Layer 4 of a small transformer language model trained on English Wikipedia (16 layers, counted from 0, width 128).
A neuron's activation on a vector x is SiLU(gate . x) times (in . x), where the dot is the dot product.
The model reads these tokens: "ju" "do" "," " " "cho" "ke" "h" "old" "s" "," " known" " as" " " "s" "hi" "me" "-" "wa" "za" "," " are" " of" "ten"

The vector x that enters this layer's MLP at each token. A number n stands for (n - 500) times 0.0082.
0 "ju": 503 419 693 303 687 450 621 407 395 433 525 517 303 388 503 475 686 245 473 374 296 574 542 316 413 479 461 618 546 480 469 658 492 358 765 554 534 561 609 558 437 461 423 402 418 523 477 594 563 651 686 389 355 693 287 374 575 688 378 628 602 519 657 294 575 569 722 566 452 637 426 414 164 467 512 266 370 770 585 560 536 496 411 643 590 455 760 584 648 160 319 597 479 420 570 701 317 580 658 600 721 447 377 437 435 541 388 534 555 342 479 589 566 577 452 656 395 585 474 574 573 571 528 363 278 446 671 563
1 "do": 444 300 558 241 594 445 357 452 372 486 503 647 212 431 608 624 527 430 429 562 203 436 453 334 505 223 454 768 439 375 411 506 547 386 428 504 639 457 588 376 507 495 428 513 393 492 403 451 544 599 626 490 369 529 215 426 511 486 446 656 381 593 596 484 602 411 655 640 279 470 723 251 465 373 426 352 582 754 521 534 717 421 216 511 536 385 675 511 578 233 393 444 488 354 515 569 263 679 668 653 761 412 563 324 453 410 352 516 522 515 407 503 510 424 366 478 528 613 453 555 542 487 581 475 500 407 780 464
2 ",": 567 475 485 394 540 517 459 472 561 482 506 502 540 464 484 533 415 510 527 515 539 478 503 603 648 502 464 660 567 651 583 645 550 367 607 546 533 389 555 456 138 492 516 532 505 502 518 417 467 488 455 580 535 445 400 513 652 514 347 429 477 492 540 600 964 522 465 516 465 506 461 421 550 595 538 565 676 431 581 456 441 451 557 442 443 423 481 522 436 522 432 441 552 397 466 389 493 531 258 321 413 557 513 547 637 529 516 402 642 613 491 415 492 440 207 403 434 515 389 548 490 520 535 257 603 314 510 530
3 " ": 462 531 480 475 477 489 494 499 516 461 515 549 595 458 537 488 440 460 506 460 601 540 500 615 552 479 433 528 482 509 532 561 537 438 484 222 531 468 636 542 797 508 447 348 620 149 587 578 454 506 436 444 450 550 436 481 506 515 471 511 473 623 473 550 543 433 417 585 430 560 476 451 482 517 554 508 521 442 453 510 458 379 414 483 482 555 419 451 274 514 207 493 612 558 476 456 485 499 571 424 501 478 432 431 630 560 537 406 491 652 484 623 524 482 207 416 419 515 354 564 570 425 475 299 551 373 482 526
4 "cho": 387 581 489 431 541 526 456 483 662 500 396 620 494 356 422 450 150 433 502 482 522 647 792 467 601 569 460 715 262 498 431 491 614 503 498 636 627 478 691 504 610 471 344 709 547 468 511 683 677 471 416 480 614 458 458 403 496 554 492 496 384 449 523 591 555 411 502 409 591 324 603 452 656 397 845 596 314 546 508 620 659 308 519 490 496 702 679 684 326 557 566 605 340 420 380 461 306 548 597 740 698 418 471 305 417 430 305 368 565 409 272 689 550 456 391 611 395 713 418 521 485 432 533 373 590 501 436 654
5 "ke": 563 529 593 449 539 469 232 599 521 546 464 504 676 448 730 555 684 453 637 553 485 347 734 523 579 589 531 419 394 732 393 406 355 250 611 501 711 490 528 584 462 694 505 476 753 564 758 470 693 531 579 725 663 384 455 403 222 344 476 279 562 542 625 500 612 407 535 532 328 478 234 587 690 301 555 617 451 679 456 471 354 499 358 557 459 450 493 473 666 553 448 507 381 268 440 501 341 454 546 559 531 554 693 494 696 759 412 464 510 503 671 581 619 365 350 707 409 377 602 659 242 514 585 480 423 619 505 458
6 "h": 685 472 362 637 709 419 443 695 437 313 552 455 563 631 491 688 572 519 384 444 641 473 621 268 505 407 383 434 598 456 430 513 360 354 654 497 526 415 529 520 540 624 435 374 504 518 689 528 684 339 422 673 398 413 465 330 563 553 539 479 620 526 362 482 540 400 612 219 462 386 440 705 338 433 787 570 374 532 294 345 516 391 697 579 653 556 346 498 539 354 414 380 466 396 528 701 321 403 447 716 597 532 402 395 478 697 614 304 515 619 720 566 462 462 326 349 566 295 503 342 483 580 746 455 273 416 643 448
7 "old": 546 558 412 469 590 465 466 595 529 567 426 393 509 559 580 724 627 563 627 575 554 523 309 421 503 685 558 351 496 248 644 675 461 624 860 559 489 344 701 625 493 559 508 513 657 399 380 554 638 556 421 763 547 343 411 588 313 401 462 222 268 652 416 613 658 739 611 451 407 304 555 526 574 529 516 644 364 496 410 586 472 496 434 683 571 447 628 592 496 354 276 328 430 362 512 411 541 539 319 563 663 573 452 375 287 364 415 502 579 691 550 352 485 663 322 505 508 405 536 223 494 483 528 464 343 463 597 353
8 "s": 488 582 563 549 514 372 285 509 434 545 563 483 397 613 621 827 482 507 543 368 621 618 517 378 483 347 415 478 544 419 713 628 530 479 619 595 428 471 713 456 540 432 438 820 519 330 756 543 514 614 517 545 602 536 512 516 437 622 526 515 442 579 444 578 584 676 646 599 483 346 671 401 390 629 633 536 427 378 438 343 590 528 561 486 484 528 486 573 473 445 431 412 416 519 456 578 518 615 510 446 500 603 608 522 405 688 561 633 552 728 494 359 505 485 200 313 458 499 496 491 730 579 557 515 361 364 535 378
9 ",": 591 494 496 418 588 516 437 478 557 507 553 489 514 439 428 546 401 548 547 508 561 478 528 573 628 477 476 678 578 615 575 704 510 360 601 529 539 407 541 432 135 495 515 546 490 509 486 415 475 448 473 600 541 449 435 526 672 504 355 395 490 521 539 617 976 537 461 503 470 515 436 444 524 588 524 569 666 437 569 475 474 467 580 494 456 474 493 509 432 505 449 409 562 380 502 372 505 538 221 328 398 580 534 558 566 530 536 405 659 630 502 433 475 451 247 379 438 520 389 537 479 536 556 271 604 335 474 525
10 " known": 551 504 415 610 450 297 482 602 613 724 642 584 471 84 430 448 486 412 321 413 628 633 452 417 582 630 474 521 528 552 404 599 567 474 580 469 225 479 680 601 410 467 412 446 683 433 544 675 764 533 520 342 453 489 358 342 495 557 588 399 505 459 369 280 499 551 377 541 402 409 495 346 628 461 579 305 457 483 553 427 565 369 451 275 389 400 535 369 600 675 591 502 344 493 541 641 530 610 449 280 524 569 563 563 121 402 303 487 571 671 499 416 231 431 292 219 452 643 594 577 531 482 527 509 805 309 291 576
11 " as": 522 608 518 405 520 375 297 384 504 383 385 488 493 524 610 438 368 515 348 545 481 420 504 576 550 691 452 406 539 758 531 619 633 402 429 524 735 601 522 280 565 656 409 591 680 403 496 552 613 543 658 263 480 573 535 500 525 508 536 582 457 392 498 592 829 558 424 364 575 438 427 552 453 392 504 584 455 466 683 637 500 372 445 569 424 432 662 400 711 625 401 388 375 630 412 573 657 625 265 325 555 392 420 181 545 667 432 418 580 486 337 590 367 441 308 591 324 821 617 555 520 460 495 494 534 443 434 383
12 " ": 501 536 473 495 484 463 493 489 483 460 471 530 601 427 522 505 433 485 473 506 643 564 537 587 537 519 441 505 471 545 471 543 557 474 462 218 603 488 604 512 789 579 452 326 619 116 571 604 453 551 483 440 444 587 411 458 470 512 417 479 490 619 472 583 536 439 430 549 480 578 450 500 459 475 586 524 514 462 419 522 466 418 458 554 453 553 423 414 329 511 170 497 598 545 466 470 501 535 514 397 532 501 421 441 566 540 520 453 512 657 483 622 470 494 266 444 450 631 398 641 544 420 494 323 553 380 513 523
13 "s": 500 596 628 521 609 424 315 460 504 524 375 535 571 493 562 753 395 339 459 375 665 665 595 500 545 374 455 611 385 594 739 503 570 386 467 476 551 392 625 429 602 421 538 912 603 428 606 643 499 639 363 601 520 506 580 280 482 549 834 603 311 503 460 547 456 554 481 522 603 412 527 287 529 588 488 514 361 520 452 409 484 419 657 583 441 573 336 521 340 658 508 405 517 641 428 496 456 574 469 419 516 474 615 367 480 570 639 472 514 612 359 569 545 421 251 386 405 518 373 590 703 589 527 536 524 460 324 510
14 "hi": 647 582 347 610 436 566 408 685 381 434 475 474 484 353 545 305 542 485 522 373 397 596 405 519 724 442 491 380 713 482 442 528 295 305 534 593 569 613 568 539 605 554 547 407 574 429 543 701 680 483 607 695 507 113 598 332 576 660 470 302 404 564 350 459 658 517 552 540 504 361 391 482 427 525 456 710 483 553 559 495 345 449 770 574 574 536 344 788 410 441 496 510 416 417 301 451 562 467 508 441 603 481 371 249 592 696 650 425 414 370 438 705 429 583 400 742 338 514 411 702 418 376 684 392 736 489 423 515
15 "me": 628 562 582 507 526 594 378 569 648 619 612 406 451 262 685 323 534 520 667 476 639 470 505 570 432 418 558 312 510 338 299 776 703 420 416 472 573 524 726 406 443 473 554 535 766 563 491 455 606 268 480 561 692 382 568 396 521 447 441 420 190 434 434 613 609 576 601 621 401 591 563 417 415 439 363 715 426 560 469 426 671 434 445 683 453 568 765 446 633 439 479 454 381 334 439 453 412 458 635 462 503 375 590 539 418 350 339 474 759 435 680 596 509 608 295 634 591 505 687 647 635 642 510 250 453 522 351 246
16 "-": 346 501 487 564 620 512 666 601 542 557 582 417 528 493 501 575 350 507 338 536 431 543 370 529 528 550 317 587 423 476 475 677 408 515 480 286 691 378 598 490 520 661 433 655 598 548 556 514 515 391 394 445 537 480 426 412 609 308 364 508 426 428 526 494 735 459 526 639 426 536 522 671 387 312 623 638 331 584 573 612 550 468 620 456 354 586 590 405 787 335 329 342 386 543 502 543 488 505 567 475 488 593 334 488 566 568 506 371 478 854 639 535 395 436 310 398 433 456 232 439 706 588 557 306 563 575 593 421
17 "wa": 313 422 399 581 523 564 555 498 288 656 667 438 337 237 600 326 568 506 447 475 396 405 491 473 498 369 428 652 551 658 560 673 441 387 662 432 454 673 634 507 503 496 309 626 427 528 534 637 619 528 446 553 411 601 360 341 501 580 640 605 480 469 611 534 543 372 436 470 368 447 371 534 376 384 800 658 464 383 351 663 487 648 668 453 595 667 268 535 395 609 564 519 619 516 334 564 350 366 564 565 695 381 482 446 550 435 453 470 528 356 198 616 357 417 253 474 537 577 469 803 448 524 636 396 503 245 455 292
18 "za": 424 499 611 452 594 520 564 536 511 411 524 705 341 387 541 512 487 503 445 647 413 496 528 667 478 323 724 451 503 322 570 574 235 340 384 860 521 538 646 431 461 496 538 523 536 425 297 390 616 621 519 375 496 492 240 232 589 611 427 402 243 618 636 465 444 510 582 568 397 458 553 519 469 383 625 651 518 609 314 460 773 375 656 514 522 641 422 542 528 747 242 686 517 422 470 800 374 370 527 577 659 505 435 513 567 667 376 295 453 396 234 417 476 635 428 489 651 486 409 694 542 446 598 334 257 497 460 368
19 ",": 623 443 468 381 564 488 442 403 553 544 525 476 598 392 425 593 403 506 532 573 567 474 544 604 627 517 478 598 534 677 534 551 615 422 520 547 667 431 496 456 115 553 520 543 532 488 488 411 512 480 554 601 501 477 366 497 642 512 313 450 474 473 578 592 932 546 458 449 515 556 513 480 531 534 522 567 674 524 526 469 437 438 643 530 482 478 519 462 550 490 349 477 548 396 447 452 458 505 243 318 472 584 462 533 478 509 549 399 649 582 495 421 452 450 237 404 429 627 439 580 481 566 570 287 531 347 501 498
20 " are": 199 504 396 570 337 458 464 505 155 604 545 554 717 450 502 488 388 475 477 461 535 474 619 551 605 744 488 556 498 549 494 396 671 414 461 504 698 576 610 398 583 365 347 457 813 437 378 435 647 577 473 530 454 519 309 453 582 481 415 637 475 506 310 509 807 441 555 534 399 300 604 307 432 397 507 555 567 516 696 206 366 519 560 436 594 428 446 649 349 504 510 473 258 411 481 555 637 485 231 531 481 681 474 592 467 449 432 426 563 694 444 650 522 403 409 645 523 605 598 309 479 620 498 464 295 336 423 465
21 " of": 492 436 430 504 539 510 501 528 679 452 434 500 601 628 459 160 517 332 342 404 561 474 607 507 569 604 443 477 471 599 593 554 484 506 405 536 500 451 587 594 546 328 519 603 613 291 722 393 605 532 451 602 412 448 323 386 616 488 458 496 368 428 446 433 509 401 602 381 534 509 538 517 256 535 509 583 660 688 829 610 760 467 476 428 508 646 501 511 526 590 489 365 479 460 294 467 604 451 275 387 580 462 569 459 542 491 474 882 560 685 577 539 646 526 379 594 558 495 473 715 458 528 495 355 505 309 460 438
22 "ten": 189 542 689 456 506 433 589 397 494 396 505 669 368 367 294 533 409 881 619 338 466 616 476 386 496 534 367 472 421 579 645 528 559 469 682 632 523 484 771 506 554 624 474 556 404 373 571 650 607 479 668 573 339 639 475 316 556 480 272 406 561 286 592 532 757 494 683 521 366 334 587 395 456 288 674 605 461 457 546 537 368 398 460 494 593 556 646 516 710 397 527 597 401 561 585 485 572 503 406 458 447 666 576 651 369 445 379 503 543 592 399 816 414 327 492 527 496 517 469 328 661 499 316 522 390 371 665 389

Each question shows the input weights of one neuron of the MLP. A number n stands for (n - 500) times 0.00073.

n45 gate: 252 605 670 693 541 533 638 500 480 599 438 376 641 337 566 328 384 544 676 473 475 441 459 500 565 446 448 446 440 362 430 420 654 702 701 345 413 447 350 665 365 504 777 395 288 623 426 301 576 720 450 383 492 375 566 724 594 465 312 557 365 398 399 676 472 368 608 397 489 620 504 476 484 660 512 560 485 379 467 512 531 482 351 352 458 408 135 508 555 361 428 496 523 542 234 316 729 456 529 481 348 345 429 607 341 729 396 532 396 500 649 263 766 601 657 539 684 281 435 543 142 368 481 565 536 475 365 631
n45 in: 535 643 538 552 534 572 437 447 398 378 326 399 730 461 403 420 557 759 625 381 621 488 695 283 397 582 476 454 601 451 484 480 434 688 283 524 603 579 339 537 427 572 744 344 531 556 741 645 586 468 493 486 631 521 507 447 760 358 586 654 383 592 626 456 358 395 675 645 488 529 557 453 357 536 402 463 426 425 595 568 552 446 589 429 526 530 500 735 528 541 677 299 618 364 623 583 484 578 370 544 434 480 457 404 649 585 607 398 561 575 503 591 358 569 443 409 714 553 419 622 575 569 576 411 456 515 372 433
On which token does it fire most, and how strongly? 10 " known", at about 0.27

n215 gate: 541 374 300 548 485 387 454 412 552 323 544 445 521 684 220 542 473 482 528 690 364 179 511 479 625 535 648 465 461 526 510 493 620 574 263 419 412 648 353 583 516 479 438 503 585 598 493 395 439 589 493 529 392 590 416 332 308 329 544 525 474 664 435 604 578 538 542 278 343 572 286 472 518 552 410 642 344 299 580 600 548 443 511 557 534 422 503 353 438 617 469 569 642 575 557 383 383 418 418 533 771 431 557 779 731 443 493 245 486 371 586 519 357 433 660 621 360 308 622 504 407 503 540 555 623 481 310 351
n215 in: 482 529 424 337 578 482 462 534 404 523 615 404 401 642 533 515 527 392 677 597 451 480 595 556 429 463 516 251 535 428 278 583 440 434 365 555 678 488 555 468 588 636 636 232 390 566 477 624 566 351 568 462 740 417 528 441 528 404 299 400 373 481 628 589 614 435 412 485 474 613 478 276 452 534 509 383 421 500 555 402 372 585 584 443 524 598 420 582 409 503 518 515 344 442 393 340 351 583 535 476 597 497 513 545 695 625 610 647 586 479 320 530 507 390 480 525 525 519 655 612 329 525 320 555 526 584 604 273
Its three highest activations, in order, are on tokens 5 "ke", 10 " known", 13 "s"

n210 gate: 428 708 534 378 353 473 329 390 602 351 433 542 602 591 586 477 503 468 535 493 292 447 321 412 497 342 504 689 683 201 434 214 564 487 414 490 411 378 344 438 543 461 434 278 566 662 448 458 408 451 539 435 486 394 535 521 281 581 503 357 652 358 638 482 383 342 403 562 490 239 598 550 540 634 567 651 665 460 470 437 344 577 617 562 407 312 486 474 270 519 627 447 541 490 676 448 358 692 623 578 631 510 261 617 706 460 528 522 572 571 624 414 478 571 626 696 574 443 528 394 417 395 636 444 207 458 511 443
n210 in: 427 681 586 638 595 537 680 653 519 398 264 371 513 429 613 443 565 312 435 576 422 540 387 552 539 603 530 651 457 551 583 317 484 419 268 554 520 553 445 477 597 707 662 410 627 503 422 503 635 435 523 483 566 382 562 454 494 400 597 604 347 575 607 308 523 642 553 513 758 625 420 230 557 419 523 526 368 543 410 414 354 349 243 553 478 622 609 724 503 609 487 463 387 551 479 514 606 497 384 550 485 635 556 494 289 560 494 370 404 511 647 486 612 497 503 439 594 633 355 643 379 365 285 488 463 518 456 510
Its three highest activations, in order, are on tokens 17 "wa", 8 "s", 9 ","

n34 gate: 353 688 500 646 546 487 414 562 524 616 583 344 507 391 561 452 247 580 476 500 626 445 344 630 503 520 542 578 500 538 564 539 559 541 510 348 421 526 420 465 511 312 450 249 462 459 511 493 573 533 354 571 540 720 452 786 394 623 483 518 267 521 295 553 368 497 679 530 686 358 437 559 539 503 408 420 490 627 428 352 460 434 614 496 567 469 323 543 700 611 450 577 411 406 553 557 865 349 500 569 351 439 344 603 443 606 480 482 619 273 599 496 475 389 701 666 215 479 512 466 537 554 586 608 507 655 443 416
n34 in: 637 651 491 529 549 242 459 661 541 592 589 567 477 567 426 519 590 548 418 562 359 536 426 523 382 706 449 347 640 514 465 563 494 492 480 519 368 623 664 497 572 657 473 573 456 557 756 491 537 357 558 554 480 313 582 529 322 439 407 542 573 283 542 425 657 413 511 540 533 454 509 396 731 666 648 568 401 491 465 474 537 543 368 467 494 440 599 463 594 573 531 514 542 466 415 460 251 491 544 567 517 540 497 477 506 554 557 683 533 414 575 578 586 520 385 321 591 456 490 309 316 445 455 413 458 569 500 556
Which token does this neuron like most? 18 "za"

n110 gate: 383 554 424 715 570 511 572 301 507 512 520 418 616 541 500 196 525 366 665 580 528 482 547 358 431 589 515 441 534 667 237 542 421 617 645 286 632 640 208 550 580 448 461 497 381 627 492 522 413 524 578 554 330 480 534 598 275 608 392 426 649 406 342 619 507 552 507 398 542 688 423 530 623 519 366 553 482 300 510 570 592 633 579 446 269 630 493 602 609 688 551 514 359 797 435 323 705 427 401 737 795 622 409 558 550 508 467 500 458 262 461 635 441 614 719 493 376 556 605 549 235 426 374 399 496 632 571 435
n110 in: 465 389 554 346 697 449 370 509 473 440 323 399 581 557 468 528 581 381 548 413 522 644 497 581 519 524 339 444 622 617 607 543 576 436 393 519 657 391 447 568 486 628 628 531 466 536 516 638 396 471 571 392 558 474 302 286 341 452 540 637 484 350 441 506 503 354 415 351 553 722 515 375 503 294 539 543 442 546 546 588 488 582 629 611 515 537 524 481 303 425 593 486 558 330 462 421 601 749 294 445 480 485 436 570 358 380 367 568 629 513 379 595 484 509 511 586 437 470 526 422 497 506 474 531 714 671 629 360
Its two highest activations, in order, are on tokens 11 " as", 18 "za"

n36 gate: 522 554 336 481 512 400 682 659 643 599 468 429 369 332 492 370 431 680 297 394 650 514 575 541 427 537 349 522 584 479 530 504 690 809 522 597 625 518 444 275 512 462 736 281 366 414 339 658 362 372 620 605 569 524 553 712 583 579 649 582 492 511 411 361 510 317 445 482 514 348 519 622 372 564 373 500 511 636 370 929 548 435 508 562 474 404 541 342 440 437 544 362 740 460 394 776 536 848 383 406 457 470 534 808 479 593 474 597 600 434 465 520 413 705 586 738 421 726 477 602 515 579 525 510 535 616 453 454
n36 in: 441 519 378 410 582 595 466 424 576 407 583 524 452 651 391 489 509 645 582 432 554 386 606 439 503 551 391 608 515 497 446 606 610 640 468 438 396 416 540 772 612 591 535 556 370 575 655 427 600 413 467 313 550 617 639 342 246 536 535 576 237 397 338 615 332 533 506 562 500 488 360 334 491 603 527 454 635 550 574 473 337 619 387 590 627 503 530 592 471 398 674 383 564 589 530 544 325 634 417 488 497 443 540 311 710 512 506 400 329 536 419 442 583 523 470 536 464 555 381 448 390 461 480 413 403 382 386 395
On which token does it fire most, and how strongly? 18 "za", at about 0.35

n166 gate: 445 421 316 568 433 469 472 601 444 449 602 544 452 532 551 368 376 459 472 406 593 648 411 464 400 500 350 388 467 387 456 475 545 574 258 474 411 465 299 400 435 548 546 481 455 613 504 452 457 474 420 525 422 362 415 695 641 480 551 823 618 419 604 417 290 383 470 453 602 691 488 357 687 472 536 344 649 222 480 833 460 714 427 235 342 277 159 720 348 652 575 451 637 595 405 394 550 579 519 535 286 428 631 850 375 442 615 342 305 368 258 410 504 215 548 436 504 456 334 115 421 476 395 616 567 708 331 590
n166 in: 303 381 381 617 513 457 416 523 353 581 165 497 449 395 625 512 666 549 596 512 524 509 395 561 370 560 421 475 510 575 462 599 494 606 438 610 416 571 494 589 566 484 473 470 539 405 570 468 460 636 459 460 596 226 551 365 538 398 463 683 399 587 431 773 733 564 403 456 449 592 415 412 427 618 430 565 519 602 679 440 409 640 481 451 218 392 341 550 521 752 600 539 447 604 407 507 386 609 440 494 397 586 429 562 426 454 591 345 441 347 579 384 634 491 315 471 548 353 503 465 371 535 574 399 410 625 440 653
Which token does this neuron like most? 22 "ten"

n26 gate: 476 616 426 441 682 513 535 216 441 456 404 694 353 420 452 507 739 489 458 435 372 733 382 531 455 261 522 434 504 295 458 407 648 626 700 597 366 473 628 540 564 538 423 471 431 509 628 542 419 701 472 536 470 272 762 620 497 490 463 678 581 528 403 489 428 444 587 473 579 276 582 535 507 315 476 511 673 194 506 531 534 618 577 478 541 532 479 570 490 559 418 530 595 418 475 577 705 446 556 711 444 448 546 616 473 457 479 601 443 556 247 344 716 617 538 240 357 304 564 374 379 535 406 490 424 452 738 646
n26 in: 604 695 478 515 605 466 512 571 344 469 394 444 674 632 690 368 406 473 311 523 649 447 360 509 573 471 570 556 497 569 538 509 524 574 460 459 476 565 539 579 437 456 682 566 544 487 685 453 303 572 570 573 526 532 600 441 491 721 568 485 580 358 412 527 476 706 481 549 494 517 313 461 555 588 365 359 443 454 510 262 373 484 479 412 373 391 371 599 497 481 624 633 634 584 473 426 477 706 636 455 525 529 419 434 314 597 538 418 303 465 497 425 395 472 503 559 308 598 516 601 523 603 489 596 399 578 652 338
On which token does it fire most, and how strongly? 8 "s", at about 1.1

n139 gate: 496 436 368 569 236 674 586 602 434 533 722 326 465 485 697 329 590 627 403 746 594 555 644 590 496 280 641 654 496 420 481 544 524 504 357 637 374 376 709 568 572 251 232 338 340 609 529 465 542 550 457 564 496 658 438 770 555 656 526 674 402 617 372 280 458 589 436 485 631 239 500 694 713 698 609 675 462 709 582 412 397 496 414 360 607 333 318 553 581 471 462 716 651 592 447 631 470 556 518 474 496 546 350 621 607 320 630 476 536 497 572 177 529 601 657 562 555 235 531 488 627 438 718 587 645 722 455 599
n139 in: 552 588 690 456 589 410 510 453 368 480 460 316 415 412 404 579 545 458 516 356 583 512 410 465 613 528 666 360 391 436 453 368 643 532 335 631 646 355 535 432 454 371 477 410 565 438 349 437 506 600 591 464 546 517 572 509 670 560 282 631 579 532 484 345 404 534 480 558 541 562 709 398 432 503 616 340 289 584 324 481 408 339 415 568 432 513 491 596 500 639 564 577 369 568 506 460 533 364 521 434 235 484 471 457 330 384 299 503 749 508 442 644 549 416 414 509 374 522 649 386 379 619 555 605 555 568 266 439
On which token does it fire most, and how strongly? 16 "-", at about 0.31

n176 gate: 408 707 571 597 426 582 655 488 473 720 666 313 567 555 479 335 636 897 543 611 389 433 388 311 663 360 520 772 480 292 547 415 536 500 229 627 421 500 452 395 437 296 541 453 386 567 467 480 614 421 469 407 686 664 771 472 528 551 678 582 558 220 597 347 525 527 507 504 548 337 717 508 403 539 473 724 783 508 603 457 639 536 623 532 319 384 394 583 467 380 661 511 660 558 550 463 651 662 393 632 247 410 408 783 236 427 674 512 395 477 565 387 603 357 471 543 280 531 528 658 473 598 398 314 549 479 282 504
n176 in: 631 575 566 451 432 572 500 349 441 303 479 376 412 441 379 482 383 523 408 618 455 543 358 651 431 454 382 601 353 518 597 372 417 530 338 721 371 349 728 564 349 559 456 664 509 461 527 356 497 688 461 605 567 433 579 434 382 507 437 463 490 484 439 500 471 366 304 407 632 364 497 337 422 421 507 417 443 490 400 384 301 572 859 564 545 436 608 304 608 476 516 611 693 539 539 524 500 507 614 701 544 591 281 369 518 470 494 578 618 423 656 451 658 350 494 451 589 625 480 368 442 441 358 372 568 518 349 493
Which token does this neuron like most? 3 " "

n245 gate: 536 456 504 608 566 387 657 513 490 469 388 424 335 375 521 562 551 517 434 600 417 584 448 669 534 520 305 661 564 500 388 415 550 601 420 598 440 646 503 339 513 388 289 389 333 446 486 387 301 648 549 619 474 465 450 540 626 464 538 493 333 576 493 598 357 589 619 506 571 762 500 231 558 381 573 466 510 480 514 458 497 570 447 435 390 612 586 399 409 625 368 497 458 490 635 931 678 510 481 595 359 467 423 542 434 664 415 691 605 336 377 440 503 430 642 457 490 371 425 550 523 418 350 687 284 545 722 520
n245 in: 383 417 437 462 456 420 521 665 548 585 541 438 643 548 427 545 506 424 521 520 343 595 453 482 456 601 630 435 518 608 621 497 337 445 633 577 422 454 545 712 463 494 503 625 402 373 553 497 321 595 432 605 497 372 425 494 395 500 615 556 610 698 632 451 468 568 388 500 612 456 411 746 549 354 337 701 651 586 374 468 523 372 536 552 412 451 595 450 528 425 375 486 387 453 449 616 423 297 593 469 701 692 433 392 661 549 394 491 414 520 432 411 356 614 454 473 345 488 503 407 579 556 362 439 364 587 647 397
Which token does this neuron like most? 18 "za"

n104 gate: 532 530 430 402 561 678 400 463 526 662 574 515 643 588 481 531 349 766 500 671 284 555 322 280 402 565 678 533 478 360 387 485 389 547 482 395 352 578 352 534 570 218 569 361 281 472 427 467 425 582 413 394 348 476 427 434 625 441 560 355 412 504 443 568 589 661 624 493 435 225 553 679 534 460 208 403 660 542 348 377 579 527 474 560 626 444 540 354 517 496 479 710 752 651 547 538 271 372 434 728 535 634 359 532 565 523 698 259 440 546 451 395 681 574 440 409 375 284 542 552 623 274 472 497 264 540 481 567
n104 in: 420 640 480 328 401 416 695 630 503 380 500 538 475 557 774 639 555 781 595 420 483 607 497 358 395 487 464 625 580 485 469 406 430 657 423 529 497 385 414 520 272 598 530 488 465 465 622 690 442 618 453 419 589 568 405 462 402 497 445 388 401 503 588 510 619 635 523 639 627 419 419 462 568 550 491 391 706 536 409 500 491 537 268 549 556 390 377 407 342 533 559 494 524 509 589 464 354 471 405 682 482 678 439 562 552 360 475 393 506 688 474 604 566 576 543 365 608 475 542 605 597 579 543 447 431 300 745 378
Which token does this neuron like most? 7 "old"

n170 gate: 353 755 365 507 545 373 493 493 650 623 563 454 617 517 595 553 359 619 607 562 647 556 183 630 463 427 596 592 476 457 550 332 574 577 374 617 450 497 625 304 503 540 538 642 581 565 441 657 335 571 613 442 761 300 400 627 507 480 519 205 587 350 435 531 554 630 601 523 572 447 575 497 507 640 400 629 406 315 571 556 598 570 520 531 396 258 507 672 487 381 565 563 455 578 712 332 446 599 431 641 361 550 426 682 570 565 428 593 394 617 342 521 409 583 625 550 513 423 485 430 490 570 603 481 528 488 699 707
n170 in: 506 457 514 366 574 620 477 510 626 670 442 651 361 432 534 400 500 497 503 393 449 558 428 639 506 638 603 494 398 533 410 510 604 411 575 497 428 369 391 460 569 516 439 557 485 470 503 616 563 754 506 327 672 493 678 520 633 655 304 584 470 445 367 556 425 532 553 557 418 490 430 510 720 642 584 563 513 410 404 684 367 423 386 749 310 619 699 473 491 534 528 676 522 706 491 554 671 437 540 488 466 298 421 566 429 267 459 457 643 554 417 301 466 698 305 506 387 403 441 435 599 320 307 473 450 377 561 599
Its three highest activations, in order, are on tokens 7 "old", 6 "h", 5 "ke"

n44 gate: 427 810 344 305 522 602 240 482 568 534 602 525 404 653 553 437 198 493 561 479 372 403 587 443 513 667 574 542 529 321 305 368 349 477 559 434 536 586 507 625 410 507 328 430 299 615 466 443 445 424 678 474 313 454 382 658 625 357 627 403 698 432 555 493 654 756 333 538 477 511 482 616 507 589 361 664 517 607 412 676 360 536 604 632 514 493 642 372 510 785 284 517 396 591 588 534 449 698 692 497 432 366 457 517 661 382 447 353 346 461 474 508 515 374 569 652 607 586 606 579 546 482 476 616 344 710 541 456
n44 in: 577 510 507 665 399 619 462 428 415 497 424 634 597 556 570 518 753 458 327 503 596 535 523 368 644 478 455 481 458 564 416 619 699 514 555 546 759 352 562 451 512 550 408 430 479 673 526 538 597 577 615 548 479 664 481 367 387 459 533 582 434 632 549 404 435 628 434 439 708 429 478 510 303 453 453 391 369 445 635 457 638 417 434 442 503 635 438 559 358 526 745 471 333 669 491 516 434 506 527 371 518 466 665 589 649 494 590 506 407 455 293 430 628 269 420 407 422 459 530 601 308 556 530 640 591 648 668 490
Its two highest activations, in order, are on tokens 11 " as", 5 "ke"

n180 gate: 473 604 496 442 543 635 335 737 375 445 658 548 192 465 405 516 537 362 295 632 507 650 533 566 557 407 647 610 585 571 558 290 472 737 433 295 483 540 637 550 508 289 424 613 494 429 670 562 456 445 348 479 601 519 344 556 646 625 540 399 500 434 264 674 565 590 592 615 461 291 479 289 550 538 369 521 601 443 497 473 565 563 420 486 741 557 521 456 595 496 443 585 473 456 509 515 600 600 477 530 487 476 605 669 485 532 780 657 561 503 396 640 478 523 633 314 562 594 342 409 753 314 527 497 212 494 511 363
n180 in: 546 269 463 727 485 492 556 473 362 624 463 614 570 591 432 514 545 452 403 560 435 331 574 477 459 698 421 483 440 587 695 521 568 478 580 484 482 537 536 503 514 368 558 467 547 460 368 418 531 553 637 452 605 506 465 411 641 353 548 503 395 444 430 277 339 518 570 494 580 573 452 709 497 529 395 329 323 715 634 413 388 438 361 446 362 518 561 608 425 574 509 511 497 638 369 383 396 585 542 497 436 445 470 574 711 464 572 506 373 507 603 388 694 528 454 573 506 397 598 742 459 412 534 508 588 463 368 375
On which token does it fire most, and how strongly? 21 " of", at about 0.61